Layer 2 of a small transformer language model trained on English Wikipedia (10 layers, counted from 0, width 96).
A neuron adds its activation times its output weights to the MLP's output. To switch it off is to set its activation to zero at one token and run the rest of the model.

Output weights of the MLP neurons that the questions are about. A number n stands for (n - 500) times 0.00056.
n10: 720 436 602 186 441 212 244 560 740 623 720 456 678 655 550 345 393 493 587 455 635 691 440 464 603 513 306 293 826 466 484 658 369 506 339 438 536 342 631 367 383 348 556 428 548 294 600 508 645 453 654 559 511 480 624 208 419 524 551 475 656 443 313 787 426 496 510 459 641 367 414 456 414 863 611 441 507 457 311 468 526 695 569 711 555 735 606 709 495 658 416 529 264 408 555 443
n62: 591 507 560 318 424 473 631 510 373 354 203 273 629 420 422 564 449 464 627 577 560 469 365 420 742 758 286 600 434 562 621 421 432 468 743 552 362 768 681 762 426 577 674 608 462 412 582 563 655 225 332 345 453 449 339 597 573 498 494 238 427 418 661 422 349 591 424 704 272 565 430 716 652 607 202 456 726 341 714 318 339 743 351 547 559 463 401 266 281 353 309 564 496 452 317 720
n80: 492 417 526 281 513 702 598 279 494 503 159 774 536 518 334 428 503 538 591 313 517 553 553 269 752 737 653 272 405 190 567 402 555 693 371 463 462 383 449 620 488 558 665 597 409 541 730 526 240 398 612 631 404 374 527 500 427 685 276 594 759 425 434 445 396 487 637 368 657 646 455 234 743 438 373 305 517 634 368 317 402 480 635 613 346 487 741 449 594 584 608 551 300 391 641 359
n108: 326 384 757 625 448 681 598 654 672 304 637 489 270 270 591 378 269 679 445 466 627 404 495 499 533 220 527 492 578 451 239 398 667 335 512 423 699 504 524 673 468 620 593 352 134 425 642 457 735 590 582 630 507 706 554 557 678 552 516 570 547 557 523 395 745 496 502 510 443 612 530 473 298 338 574 701 685 333 628 575 460 470 205 588 345 515 587 628 682 474 561 282 349 576 662 462
n144: 511 457 470 771 538 504 533 618 596 365 548 479 342 263 234 553 392 360 322 663 443 496 730 553 400 607 551 558 422 526 685 599 634 379 504 583 460 446 499 790 464 687 375 498 421 416 318 575 477 251 534 395 489 666 395 273 674 457 281 682 447 696 436 898 273 279 315 468 392 557 546 595 368 745 460 237 241 642 245 444 646 558 368 375 730 606 563 656 548 440 378 479 649 595 639 653
n149: 285 517 390 686 665 402 381 596 648 498 421 462 665 391 322 666 603 206 762 626 430 661 208 626 677 594 500 490 376 263 498 494 478 601 425 311 403 651 674 408 394 505 368 402 642 595 547 470 236 328 459 649 661 318 481 782 581 527 499 618 270 659 633 387 361 761 485 326 358 584 283 403 708 639 351 581 387 243 615 538 374 733 534 413 644 409 510 547 664 754 781 460 579 459 387 271
n160: 644 456 654 697 500 587 252 322 462 243 659 385 493 235 347 318 824 844 709 672 427 484 779 521 480 302 357 485 486 866 370 465 370 566 340 471 672 369 665 597 257 595 559 342 293 424 523 626 326 699 378 598 458 489 413 394 278 332 632 512 564 507 384 748 622 624 571 573 480 540 462 678 457 470 679 357 338 592 438 680 554 554 451 355 455 207 567 482 711 342 475 618 719 734 411 288
n168: 553 426 746 579 378 603 547 509 456 520 649 708 846 609 572 580 341 460 629 458 518 369 511 837 322 436 325 699 561 478 357 405 609 307 422 657 393 412 346 631 372 511 386 278 806 398 478 408 802 395 230 706 483 246 373 521 475 539 144 507 664 473 393 513 608 695 452 477 521 508 693 412 500 435 351 487 546 455 444 590 583 682 603 744 412 577 307 604 352 303 501 589 692 689 499 318
n181: 764 570 496 671 329 490 576 585 406 496 507 466 909 650 722 535 544 726 657 398 517 385 549 670 494 718 544 555 471 463 305 279 498 290 459 612 672 442 392 523 498 802 483 638 488 549 399 382 479 427 534 384 505 580 645 300 299 496 524 444 548 319 453 527 467 338 676 524 265 649 322 711 447 497 382 720 380 869 144 663 483 363 160 413 603 688 582 447 283 484 389 403 321 565 351 191
n190: 513 710 548 281 698 501 435 619 882 491 316 625 252 609 467 497 605 374 681 494 609 520 694 401 213 294 269 563 445 502 663 642 334 741 605 526 685 515 123 635 580 461 360 460 179 756 386 492 350 765 468 480 660 380 553 405 510 570 451 496 657 353 453 341 676 445 477 458 493 455 464 301 732 677 323 554 570 459 406 360 408 485 380 558 559 227 454 363 292 455 417 650 148 465 520 822
n193: 420 530 626 536 604 470 503 514 350 773 538 463 275 564 654 629 502 437 520 545 666 670 616 521 578 512 555 509 535 715 503 379 553 156 331 493 591 462 272 596 255 529 410 790 496 666 528 365 532 401 473 510 467 196 496 343 511 701 372 264 509 537 554 421 463 319 533 378 607 634 450 584 631 399 399 287 494 401 588 510 505 303 647 431 434 681 400 520 209 647 411 397 436 606 580 648
n196: 585 591 547 263 348 576 669 352 334 699 369 395 424 361 642 420 536 511 418 538 578 579 502 620 614 512 452 728 495 686 381 461 482 494 472 571 364 473 585 494 640 601 583 906 489 327 289 407 548 666 504 515 313 534 399 406 656 523 684 712 507 708 302 609 463 294 459 479 297 434 270 674 558 465 460 409 818 371 437 645 378 427 569 712 740 280 461 504 456 555 550 256 512 540 640 707
n211: 701 238 238 564 235 463 652 467 524 411 391 582 359 605 440 417 449 962 457 471 661 773 380 527 596 613 408 570 524 531 643 560 482 108 660 688 576 473 504 585 463 476 350 446 359 553 577 563 950 341 640 369 558 550 736 553 715 586 594 460 645 368 455 427 730 649 481 657 412 279 274 191 632 460 357 341 529 412 441 580 440 470 501 447 661 557 489 564 676 613 340 266 528 466 575 290
n231: 571 517 521 361 505 203 586 293 347 577 636 330 548 608 438 323 320 367 661 392 666 510 519 252 101 586 615 660 403 780 364 369 654 598 389 798 575 331 227 639 652 781 694 476 659 384 400 568 600 485 553 642 714 436 322 415 573 351 622 366 414 590 243 528 621 500 566 414 681 573 746 332 536 319 488 639 549 439 563 497 433 631 440 366 479 615 424 678 694 360 772 438 611 290 519 638
n233: 506 497 377 455 447 669 522 323 554 235 326 845 596 421 430 705 465 407 388 441 533 489 564 680 542 316 464 525 489 429 503 347 365 624 717 396 574 507 381 582 391 611 200 473 377 290 378 484 659 375 750 415 354 882 338 267 519 693 553 601 490 590 464 303 602 262 253 603 405 631 422 389 449 685 524 532 351 538 590 719 539 460 304 464 690 397 391 188 636 543 446 423 464 492 519 442
n236: 544 571 463 519 797 703 448 541 345 428 415 604 271 471 438 560 459 628 395 397 507 369 383 435 442 605 495 299 582 22 540 429 506 192 485 617 662 327 665 521 492 671 505 817 690 586 472 638 748 559 247 526 417 725 367 702 261 285 318 372 754 447 549 273 702 387 503 454 340 468 644 643 131 493 494 610 521 652 249 529 515 362 175 755 796 496 452 346 376 566 673 670 614 326 330 478

Each question names a token from some text and the token that comes next. It shows the activations a of the neurons there, in the order above. A number n stands for (n - 500) times 0.0075.

Then comes g, the gradient of the next token's log-probability with respect to the MLP's output, scaled to length 1. A neuron's effect is roughly proportional to its activation times (output weights . g). A number n stands for (n - 500) times 0.00083.

"or", then " P"
a: 500 496 516 499 500 499 488 504 414 493 522 501 501 505 503 491
g: 523 745 501 457 252 526 566 395 731 460 603 659 411 507 453 397 458 619 583 336 586 599 448 446 298 317 411 421 600 248 487 391 577 470 644 410 351 636 529 511 421 378 348 303 391 475 397 431 314 477 831 691 492 633 538 476 498 619 668 694 567 391 549 565 504 567 624 592 772 616 711 221 514 556 427 307 696 519 537 532 389 381 581 610 551 393 410 390 545 435 396 558 585 463 561 345
Which neuron, switched off, lowers the next token's probability most? n181

" J", then "ie"
a: 499 494 516 500 515 493 503 511 495 494 490 503 495 518 524 500
g: 511 487 586 472 424 335 431 466 458 366 317 508 510 728 508 426 604 384 470 338 589 700 402 593 519 521 710 506 776 347 419 478 248 427 583 330 384 433 388 633 808 529 491 402 539 718 134 505 526 359 626 469 663 499 390 523 535 450 299 609 488 500 389 483 613 494 484 563 395 514 522 546 747 423 528 702 622 549 465 624 420 729 630 360 563 481 371 661 488 474 570 420 327 267 654 542
Which neuron, switched off, lowers the next token's probability most? n231

"res", then "ent"
a: 505 535 492 475 462 516 535 461 501 528 470 501 493 514 494 469
g: 441 414 487 522 594 497 398 447 534 514 404 515 438 587 304 345 369 477 460 375 479 430 360 523 579 570 455 349 592 572 477 435 289 663 445 483 503 665 598 485 586 668 684 341 531 441 598 548 783 652 483 153 973 616 623 602 710 369 567 391 477 627 494 510 507 346 556 644 502 448 287 482 337 266 469 691 476 543 297 489 501 410 403 541 445 447 623 691 512 517 328 565 470 425 655 623
Which two neurons, each switched off alone, lower its probability most, in order? n168, n193

" |", then "\n"
a: 504 500 500 501 554 500 491 499 505 503 507 508 497 498 641 500
g: 418 539 493 569 464 588 461 520 300 605 517 553 542 383 611 522 623 524 552 487 546 332 487 604 398 612 402 482 511 425 287 394 332 415 574 480 435 737 509 498 357 408 649 379 550 558 389 487 838 484 779 736 545 478 471 621 266 774 680 586 535 355 255 515 515 435 538 589 424 662 379 417 463 445 464 590 273 584 312 611 445 442 325 267 441 756 535 323 507 528 731 491 440 405 548 691
Which neuron, switched off, lowers the next token's probability most? n233

"u", then " Le"
a: 497 462 527 491 509 504 498 441 515 508 488 494 526 494 504 434
g: 471 522 482 398 389 504 336 461 638 326 388 614 434 448 432 555 487 316 469 537 439 619 290 490 680 590 481 562 551 597 522 695 354 681 381 596 471 410 427 318 522 648 327 423 539 598 840 417 659 392 721 318 810 548 297 619 533 427 597 435 771 359 267 383 435 751 480 403 563 523 679 478 678 467 548 434 628 498 605 565 332 562 487 464 457 451 444 554 507 633 292 437 447 422 627 341
Which two neurons, each switched off alone, lower its probability most, in order? n236, n211

" is", then " b"
a: 504 444 556 518 509 526 623 494 489 501 508 486 512 498 500 482
g: 591 439 393 447 541 321 486 562 446 570 200 628 423 416 527 454 545 641 532 536 493 446 593 492 407 521 605 586 672 483 433 602 372 389 557 505 463 674 316 403 807 593 355 575 714 707 545 441 456 293 674 458 482 456 471 443 486 536 364 671 570 414 703 440 653 678 390 661 223 744 590 434 470 426 450 399 357 591 563 536 434 561 500 419 459 446 607 755 439 661 394 379 617 284 316 203
Which neuron, switched off, raises the next token's probability most? n160

" the", then " F"
a: 497 487 502 502 473 497 523 508 504 503 484 498 477 493 503 496
g: 536 489 322 472 630 592 548 224 501 342 281 394 289 568 592 603 304 697 414 545 571 389 515 539 376 562 804 419 637 344 561 471 618 253 645 439 498 543 485 488 636 555 240 669 645 671 634 620 412 467 384 700 514 391 414 675 554 374 507 433 523 352 548 482 372 636 419 506 458 370 275 443 420 718 431 667 471 547 499 480 428 594 439 470 769 660 362 458 472 528 641 330 657 462 594 523
Which neuron, switched off, raises the next token's probability most? n160

"ound", then " |"
a: 512 482 502 403 506 501 481 485 474 483 529 553 508 492 501 524
g: 670 622 601 438 343 734 690 683 371 527 545 458 477 516 684 625 542 365 394 680 225 392 463 511 413 594 366 523 587 396 376 459 589 470 632 556 380 468 421 586 635 620 617 488 589 629 527 368 444 485 345 629 412 462 829 374 514 449 499 693 429 443 542 574 492 228 409 466 312 471 287 572 506 487 738 664 630 401 650 309 335 476 375 417 712 327 357 402 463 426 646 400 599 607 494 375
Which neuron, switched off, lowers the next token's probability most? n196

" |", then " "
a: 515 503 504 504 564 496 496 492 497 500 503 501 494 482 592 533
g: 448 349 588 336 574 444 646 454 551 623 488 508 344 472 378 499 430 442 412 489 427 407 507 578 477 589 610 464 393 536 538 675 311 422 313 672 686 552 635 663 433 606 431 483 428 414 618 759 366 375 261 585 342 512 467 434 537 416 603 621 525 579 412 464 557 362 528 466 503 474 560 392 565 891 556 368 630 764 541 484 571 760 423 855 321 403 260 437 439 379 368 540 716 465 372 447
Which neuron, switched off, lowers the next token's probability most? n144

"am", then "er"
a: 504 500 509 487 500 496 515 496 480 499 499 484 488 523 505 487
g: 434 597 592 679 718 471 604 518 545 414 565 411 490 380 593 614 647 510 478 563 650 450 492 670 533 496 633 328 414 479 283 278 565 616 523 447 459 591 482 308 469 515 791 481 606 686 321 430 586 738 555 693 639 422 475 335 541 386 714 467 392 205 327 450 389 460 453 395 437 557 504 662 489 352 461 311 268 851 669 593 480 396 486 382 562 367 462 457 423 333 554 386 587 405 541 587
Which two neurons, each switched off alone, lower its probability most, in order? n211, n160

" In", then "v"
a: 501 115 504 501 465 502 572 499 470 496 506 520 500 519 493 503
g: 266 481 671 688 445 565 724 312 436 399 518 532 445 471 529 598 613 401 388 674 456 661 380 427 321 458 462 361 472 521 453 503 468 238 452 390 582 399 594 613 297 514 485 571 683 450 495 596 498 512 506 461 673 320 427 660 449 460 155 452 796 681 378 226 629 581 537 551 320 411 511 361 465 571 581 796 630 566 578 418 648 372 397 488 459 634 611 526 455 445 600 517 721 515 611 387
Which neuron, switched off, lowers the next token's probability most? n62

"er", then "ies"
a: 498 516 508 501 505 502 510 483 485 512 485 496 495 483 502 501
g: 364 778 475 581 767 421 195 464 470 686 694 486 670 588 584 412 529 546 437 620 541 354 515 440 522 444 334 613 322 586 677 478 419 455 492 605 351 496 511 525 456 558 464 614 448 397 541 529 423 362 444 177 535 625 266 601 647 509 629 352 723 575 386 650 419 547 370 417 270 569 515 525 654 426 547 464 513 824 304 563 254 622 284 584 561 542 462 451 433 597 587 470 515 512 400 442
Which neuron, switched off, raises the next token's probability most? n181

"ed", then " his"
a: 497 527 501 529 524 492 494 501 457 503 505 489 504 486 501 435
g: 551 493 197 589 507 450 270 474 314 488 605 488 556 501 454 559 468 617 701 408 437 796 377 643 479 373 585 330 519 425 632 391 257 682 478 411 700 637 558 509 214 548 485 515 584 515 513 406 483 405 492 457 496 612 406 424 293 554 701 513 506 331 523 494 477 471 595 501 318 731 470 639 432 362 566 628 252 671 175 465 631 497 568 596 424 661 720 597 456 595 679 456 432 502 602 456
Which neuron, switched off, raises the next token's probability most? n181

"or", then "==="
a: 500 496 516 499 500 499 488 504 414 493 522 501 501 505 503 491
g: 500 544 343 477 426 404 493 505 355 442 426 630 480 636 505 686 453 545 485 718 567 219 475 502 350 548 373 396 346 377 749 357 564 348 425 528 559 487 555 420 625 626 592 474 308 394 814 469 328 381 707 849 574 637 473 350 566 578 717 557 627 350 589 452 457 417 557 624 622 568 494 507 556 620 446 475 561 546 547 273 350 503 357 558 407 448 283 538 484 561 433 339 277 581 735 646
Which neuron, switched off, lowers the next token's probability most? n80

" H", then "ow"
a: 502 499 500 518 499 476 491 462 483 506 496 509 588 529 524 501
g: 541 469 414 491 620 302 600 410 625 501 310 559 580 598 634 280 497 674 647 356 502 821 460 537 629 525 429 589 340 583 406 626 485 264 606 437 337 529 369 205 401 482 607 663 322 730 545 431 497 378 639 389 712 508 287 443 319 542 547 715 487 480 364 634 378 459 552 292 373 357 469 409 656 453 444 522 675 501 509 521 486 521 467 551 434 437 774 551 358 628 439 505 580 462 681 650
Which two neurons, each switched off alone, lower its probability most, in order? n211, n168

"y", then "in"
a: 521 480 504 507 484 506 499 501 505 491 496 500 511 571 518 548
g: 600 602 446 644 528 397 515 520 282 559 430 691 530 655 398 374 491 524 462 597 433 548 412 682 331 435 470 503 321 537 362 583 600 303 420 406 384 397 508 620 454 749 648 589 470 482 600 626 589 190 466 694 487 299 346 566 334 496 341 720 556 429 535 533 591 480 363 578 664 428 311 659 429 508 557 610 436 457 731 465 660 572 511 479 193 469 422 770 433 688 563 414 574 271 384 631
Which neuron, switched off, lowers the next token's probability most? n231

"c", then "he"
a: 494 499 508 478 462 502 477 489 517 502 532 477 500 493 495 496
g: 652 532 485 300 586 656 335 395 369 465 304 669 485 561 350 617 325 424 406 648 518 635 412 566 504 309 384 223 391 303 527 508 632 390 683 576 715 248 457 648 469 528 510 564 441 483 537 516 383 711 674 368 509 548 758 625 854 377 427 307 470 712 441 606 514 606 503 451 481 534 389 474 582 394 603 419 345 675 562 484 570 374 524 542 580 536 399 397 398 378 480 600 578 513 402 703
Which neuron, switched off, raises the next token's probability most? n144

",", then " J"
a: 499 497 509 507 496 511 494 495 484 540 510 502 504 496 518 499
g: 477 217 674 609 480 389 338 620 609 452 650 503 385 496 749 627 678 548 485 535 462 481 540 474 400 428 564 355 656 346 531 585 243 565 535 462 477 536 252 366 809 407 323 449 362 475 574 444 505 606 500 403 320 453 380 566 463 273 391 597 484 608 391 460 568 499 703 496 562 551 552 510 535 561 551 632 681 656 384 548 326 676 849 428 482 663 316 503 641 435 552 417 530 242 396 539
Which neuron, switched off, lowers the next token's probability most? n190

" d", then "o"
a: 500 500 512 516 504 461 503 499 501 497 511 500 507 512 525 508
g: 468 577 327 564 608 290 289 564 568 419 744 465 586 619 309 353 569 573 506 463 557 542 556 540 680 496 591 511 463 348 434 459 465 565 320 687 634 437 229 510 563 549 494 402 456 867 620 256 414 506 297 688 529 468 660 508 463 496 658 550 793 556 336 527 563 412 579 667 555 423 496 369 456 274 591 367 385 328 544 590 692 369 551 431 367 734 359 509 499 367 453 577 400 515 609 429
Which neuron, switched off, raises the next token's probability most? n233

"ist", then " ("
a: 495 468 503 470 482 463 501 485 498 506 495 490 503 499 493 509
g: 449 460 488 525 284 505 626 305 688 426 500 634 495 326 569 467 441 480 610 538 327 518 578 522 509 462 618 580 591 633 466 285 535 413 546 518 810 310 685 440 645 293 263 640 450 498 455 463 480 552 594 532 707 538 527 528 574 438 609 478 373 337 316 485 364 768 703 428 530 493 516 362 587 538 390 510 651 604 420 284 562 619 646 394 498 517 343 334 187 651 544 814 414 364 548 488
Which neuron, switched off, lowers the next token's probability most? n108

"es", then " T"
a: 497 497 628 494 510 515 494 509 425 500 492 496 525 500 503 499
g: 489 599 516 618 509 359 331 579 508 514 391 539 585 731 248 541 539 485 427 619 723 386 418 660 539 551 353 324 483 414 634 577 331 568 329 620 444 490 433 516 441 334 573 327 353 583 695 305 587 621 426 453 572 469 662 392 450 535 438 476 603 427 597 256 445 415 367 621 753 539 538 687 306 507 730 604 471 353 520 634 374 437 659 484 198 552 544 529 476 408 667 366 771 341 637 569
Which neuron, switched off, raises the next token's probability most? n80

"ame", then " k"
a: 668 495 516 541 504 494 514 496 509 498 504 502 523 499 519 494
g: 561 257 508 467 439 507 451 636 448 535 374 450 518 701 601 354 555 584 433 468 391 454 491 449 434 349 492 452 705 347 458 539 593 337 561 665 565 364 480 477 616 646 474 426 634 553 437 614 578 309 484 746 528 314 297 414 444 629 420 497 432 750 445 674 425 496 582 595 548 454 571 207 614 524 253 723 544 581 751 338 453 683 370 622 672 324 474 473 494 618 641 452 686 386 182 457
Which neuron, switched off, lowers the next token's probability most? n10

"ce", then ","
a: 465 496 506 503 523 501 480 447 494 502 511 507 498 498 504 497
g: 681 479 507 461 387 452 673 632 428 519 649 548 524 320 730 459 610 487 540 427 410 334 483 352 446 627 613 572 134 591 659 418 703 359 606 392 421 496 534 482 909 451 399 574 464 431 572 533 276 688 529 574 495 407 361 477 669 490 397 459 312 638 454 600 418 650 647 584 840 381 496 344 546 424 511 377 575 460 576 393 371 510 475 516 467 456 459 656 439 540 163 442 512 508 450 511
Which neuron, switched off, lowers the next token's probability most? n10

"-", then " The"
a: 498 504 538 504 528 502 503 478 497 507 524 500 500 492 531 502
g: 479 340 662 525 421 454 721 398 454 434 640 416 859 523 209 357 416 633 650 638 563 311 698 458 728 485 467 493 485 561 547 429 519 391 527 573 394 585 537 271 645 412 569 281 478 484 621 483 484 486 582 618 345 597 569 459 488 713 364 521 445 350 427 334 315 427 555 480 535 508 521 686 562 464 600 210 546 498 280 511 365 593 305 480 480 467 586 347 394 470 508 618 688 590 719 688
Which neuron, switched off, lowers the next token's probability most? n80

"i", then " ar"
a: 504 479 507 525 508 537 442 485 481 503 466 458 488 501 507 501
g: 538 619 219 550 543 368 683 334 548 353 331 589 507 677 576 437 578 552 641 541 589 624 383 319 481 542 634 510 349 472 534 566 468 576 547 535 452 471 528 456 445 431 514 584 432 478 219 435 600 417 536 764 615 643 382 259 600 770 338 419 377 671 516 698 175 546 469 573 650 544 753 505 389 551 325 441 448 500 496 547 435 421 545 602 415 416 656 741 331 524 394 583 225 524 512 403
Which neuron, switched off, lowers the next token's probability most? n160

"s", then " n"
a: 536 499 512 466 488 499 591 504 503 511 500 490 458 493 499 499
g: 575 508 403 479 346 561 293 438 553 541 421 552 830 497 434 605 556 412 549 724 466 428 619 479 337 561 530 488 515 549 538 512 595 466 273 355 643 501 614 356 439 768 563 519 656 346 243 325 512 533 593 549 725 502 402 499 547 595 599 542 468 620 503 453 188 620 552 755 516 396 523 431 449 303 308 780 647 460 670 419 529 615 355 568 512 269 379 512 224 438 432 460 517 646 468 453
Which neuron, switched off, lowers the next token's probability most? n211

"l", then "es"
a: 502 470 488 420 502 558 500 499 498 499 527 495 500 507 498 499
g: 604 551 559 495 688 541 405 574 338 631 342 467 372 548 394 541 166 372 536 645 480 610 532 571 773 536 429 281 382 639 785 398 496 388 401 424 538 440 487 549 456 476 724 429 482 678 444 485 352 719 542 669 645 375 811 456 679 565 450 378 448 518 553 598 482 525 482 283 384 551 338 464 502 674 544 546 570 454 411 333 618 499 603 585 452 273 443 399 462 432 383 566 684 507 186 527
Which neuron, switched off, lowers the next token's probability most? n108

" U", then "nd"
a: 494 494 484 495 595 500 498 500 493 502 494 469 525 500 499 525
g: 631 598 489 555 630 446 532 587 619 260 357 500 456 669 551 721 506 542 475 630 448 537 520 211 300 553 619 451 554 369 364 705 519 559 576 455 407 362 261 556 515 315 426 651 555 358 485 632 608 396 263 396 395 571 400 712 410 508 654 488 386 650 572 413 388 641 860 405 462 459 493 643 231 553 489 498 696 358 370 495 428 439 557 469 584 449 492 328 582 593 532 462 587 520 328 772
Which neuron, switched off, lowers the next token's probability most? n236

"r", then "ain"
a: 502 493 452 509 502 434 499 504 510 485 503 491 495 505 475 501
g: 320 568 417 635 391 434 414 448 383 457 502 458 491 585 664 525 466 525 400 487 597 582 517 588 429 513 473 399 448 471 653 461 477 396 559 772 463 661 593 610 376 513 691 442 682 406 516 577 529 470 600 534 496 525 894 337 634 788 330 243 281 443 586 672 294 527 652 621 287 565 693 469 538 342 381 427 458 436 481 500 657 383 490 569 556 654 462 550 551 354 126 434 341 442 573 387
Which neuron, switched off, lowers the next token's probability most? n149

" Ar", then "r"
a: 497 502 508 504 501 513 502 504 500 514 470 497 510 496 517 501
g: 551 689 475 371 654 538 506 476 488 275 742 526 463 647 563 665 499 269 477 326 482 558 591 733 665 465 692 542 316 378 302 548 410 382 545 431 642 527 340 394 596 466 433 452 544 611 627 337 687 605 571 373 527 396 307 602 640 236 439 316 740 573 604 387 583 560 376 635 628 408 456 472 496 331 371 444 332 563 355 578 310 287 568 547 290 631 601 497 515 599 560 508 556 453 643 635
Which neuron, switched off, raises the next token's probability most? n193

"er", then "m"
a: 496 467 494 524 498 492 507 450 533 483 502 490 495 529 474 501
g: 404 580 294 732 586 359 566 354 550 555 385 526 436 655 506 624 476 586 599 665 335 632 500 474 398 440 498 464 449 408 415 635 453 574 451 570 215 428 486 520 258 608 368 613 636 655 480 587 580 559 620 383 489 519 482 656 306 491 359 613 446 409 326 559 562 297 762 554 256 514 245 418 437 348 805 543 603 639 551 477 563 592 665 553 680 327 434 456 537 269 584 665 386 631 484 375
Which neuron, switched off, lowers the next token's probability most? n62

"h", then "is"
a: 500 500 503 498 504 472 490 498 508 513 500 512 490 498 501 500
g: 371 531 442 678 317 655 468 431 280 623 482 384 781 539 366 653 427 331 556 231 743 340 628 390 448 456 589 659 575 558 574 404 455 295 548 614 575 588 593 585 501 366 402 391 458 306 615 250 569 550 273 393 469 535 675 415 566 406 397 670 479 412 488 640 438 534 409 418 753 464 404 541 376 384 546 425 632 421 707 511 729 353 537 528 479 595 606 418 606 536 521 689 365 617 663 407
Which neuron, switched off, raises the next token's probability most? n190

"01", then "1"
a: 505 492 511 512 517 500 528 478 504 490 512 444 513 504 503 494
g: 406 531 274 605 300 469 297 428 481 452 751 460 736 542 618 384 510 525 609 308 446 371 644 417 459 350 510 514 438 589 638 336 485 557 394 735 416 668 691 602 440 639 506 190 509 417 484 512 458 812 442 521 493 319 451 554 350 443 699 659 435 609 385 586 637 658 249 269 544 436 359 521 396 400 594 535 650 435 490 558 616 470 689 514 650 453 465 437 555 504 616 448 453 602 632 306
Which neuron, switched off, lowers the next token's probability most? n160

" |", then " M"
a: 520 507 497 505 564 500 501 496 502 496 507 507 499 502 627 512
g: 519 511 512 357 471 505 395 383 469 328 658 573 533 451 517 472 466 526 423 542 437 659 468 667 713 501 552 707 603 710 536 631 626 402 469 409 419 418 481 612 614 357 395 593 541 365 536 496 468 609 606 354 803 426 571 484 416 188 383 368 442 428 582 506 434 429 601 512 798 546 632 565 455 451 451 506 454 228 697 518 459 171 795 437 536 504 437 641 244 595 648 460 328 606 414 287
Which neuron, switched off, raises the next token's probability most? n233

"er", then "g"
a: 511 476 480 504 393 501 503 470 531 510 505 526 500 545 498 485
g: 456 415 548 498 371 265 505 525 444 501 408 445 480 563 566 747 434 476 570 687 382 655 506 731 417 435 461 389 440 619 489 503 237 450 554 794 743 514 454 432 462 166 630 329 585 598 588 793 445 423 407 618 358 527 576 469 685 616 372 685 503 734 577 535 511 339 434 547 387 584 661 376 473 679 547 416 562 277 626 479 444 498 492 632 582 315 464 322 346 489 485 345 328 452 538 581
Which neuron, switched off, raises the next token's probability most? n181

"ed", then " to"
a: 509 493 502 509 499 500 486 502 503 513 511 528 514 486 506 498
g: 459 452 440 410 737 518 697 481 368 393 471 402 365 459 376 454 413 557 212 621 490 470 668 581 498 679 631 672 343 538 364 511 474 478 698 501 386 685 505 694 383 741 434 310 451 623 425 777 477 569 415 398 692 422 677 456 387 445 413 515 364 454 710 615 569 569 558 640 532 507 575 739 350 446 319 320 684 462 505 302 439 596 336 601 587 536 290 285 596 577 384 546 515 485 464 380
Which neuron, switched off, raises the next token's probability most? n10

"e", then "."
a: 481 541 512 506 514 452 490 503 502 515 527 502 498 516 503 481
g: 244 512 263 467 598 659 226 519 608 478 467 517 506 521 555 439 453 558 507 726 521 556 544 474 314 612 607 409 302 517 573 387 627 434 538 586 521 432 360 465 653 641 506 436 576 313 405 405 543 573 482 645 570 554 362 608 568 341 655 603 622 416 491 685 282 637 499 297 644 313 739 199 442 435 458 385 658 519 517 307 688 545 545 721 442 254 561 475 497 631 625 531 318 687 433 461
Which neuron, switched off, raises the next token's probability most? n62

" (", then "O"
a: 484 500 501 503 503 512 503 500 497 496 500 457 503 491 500 524
g: 612 723 528 466 517 639 606 545 561 548 615 503 570 686 568 444 412 389 680 641 488 459 480 510 339 492 586 473 307 388 679 425 500 480 712 555 296 450 437 602 374 498 421 542 177 310 635 393 496 339 617 526 696 682 603 363 727 487 312 376 606 445 381 437 287 539 374 547 569 484 572 593 565 253 465 371 494 446 460 479 257 330 637 431 360 880 430 588 561 449 594 491 564 471 672 435
Which neuron, switched off, raises the next token's probability most? n236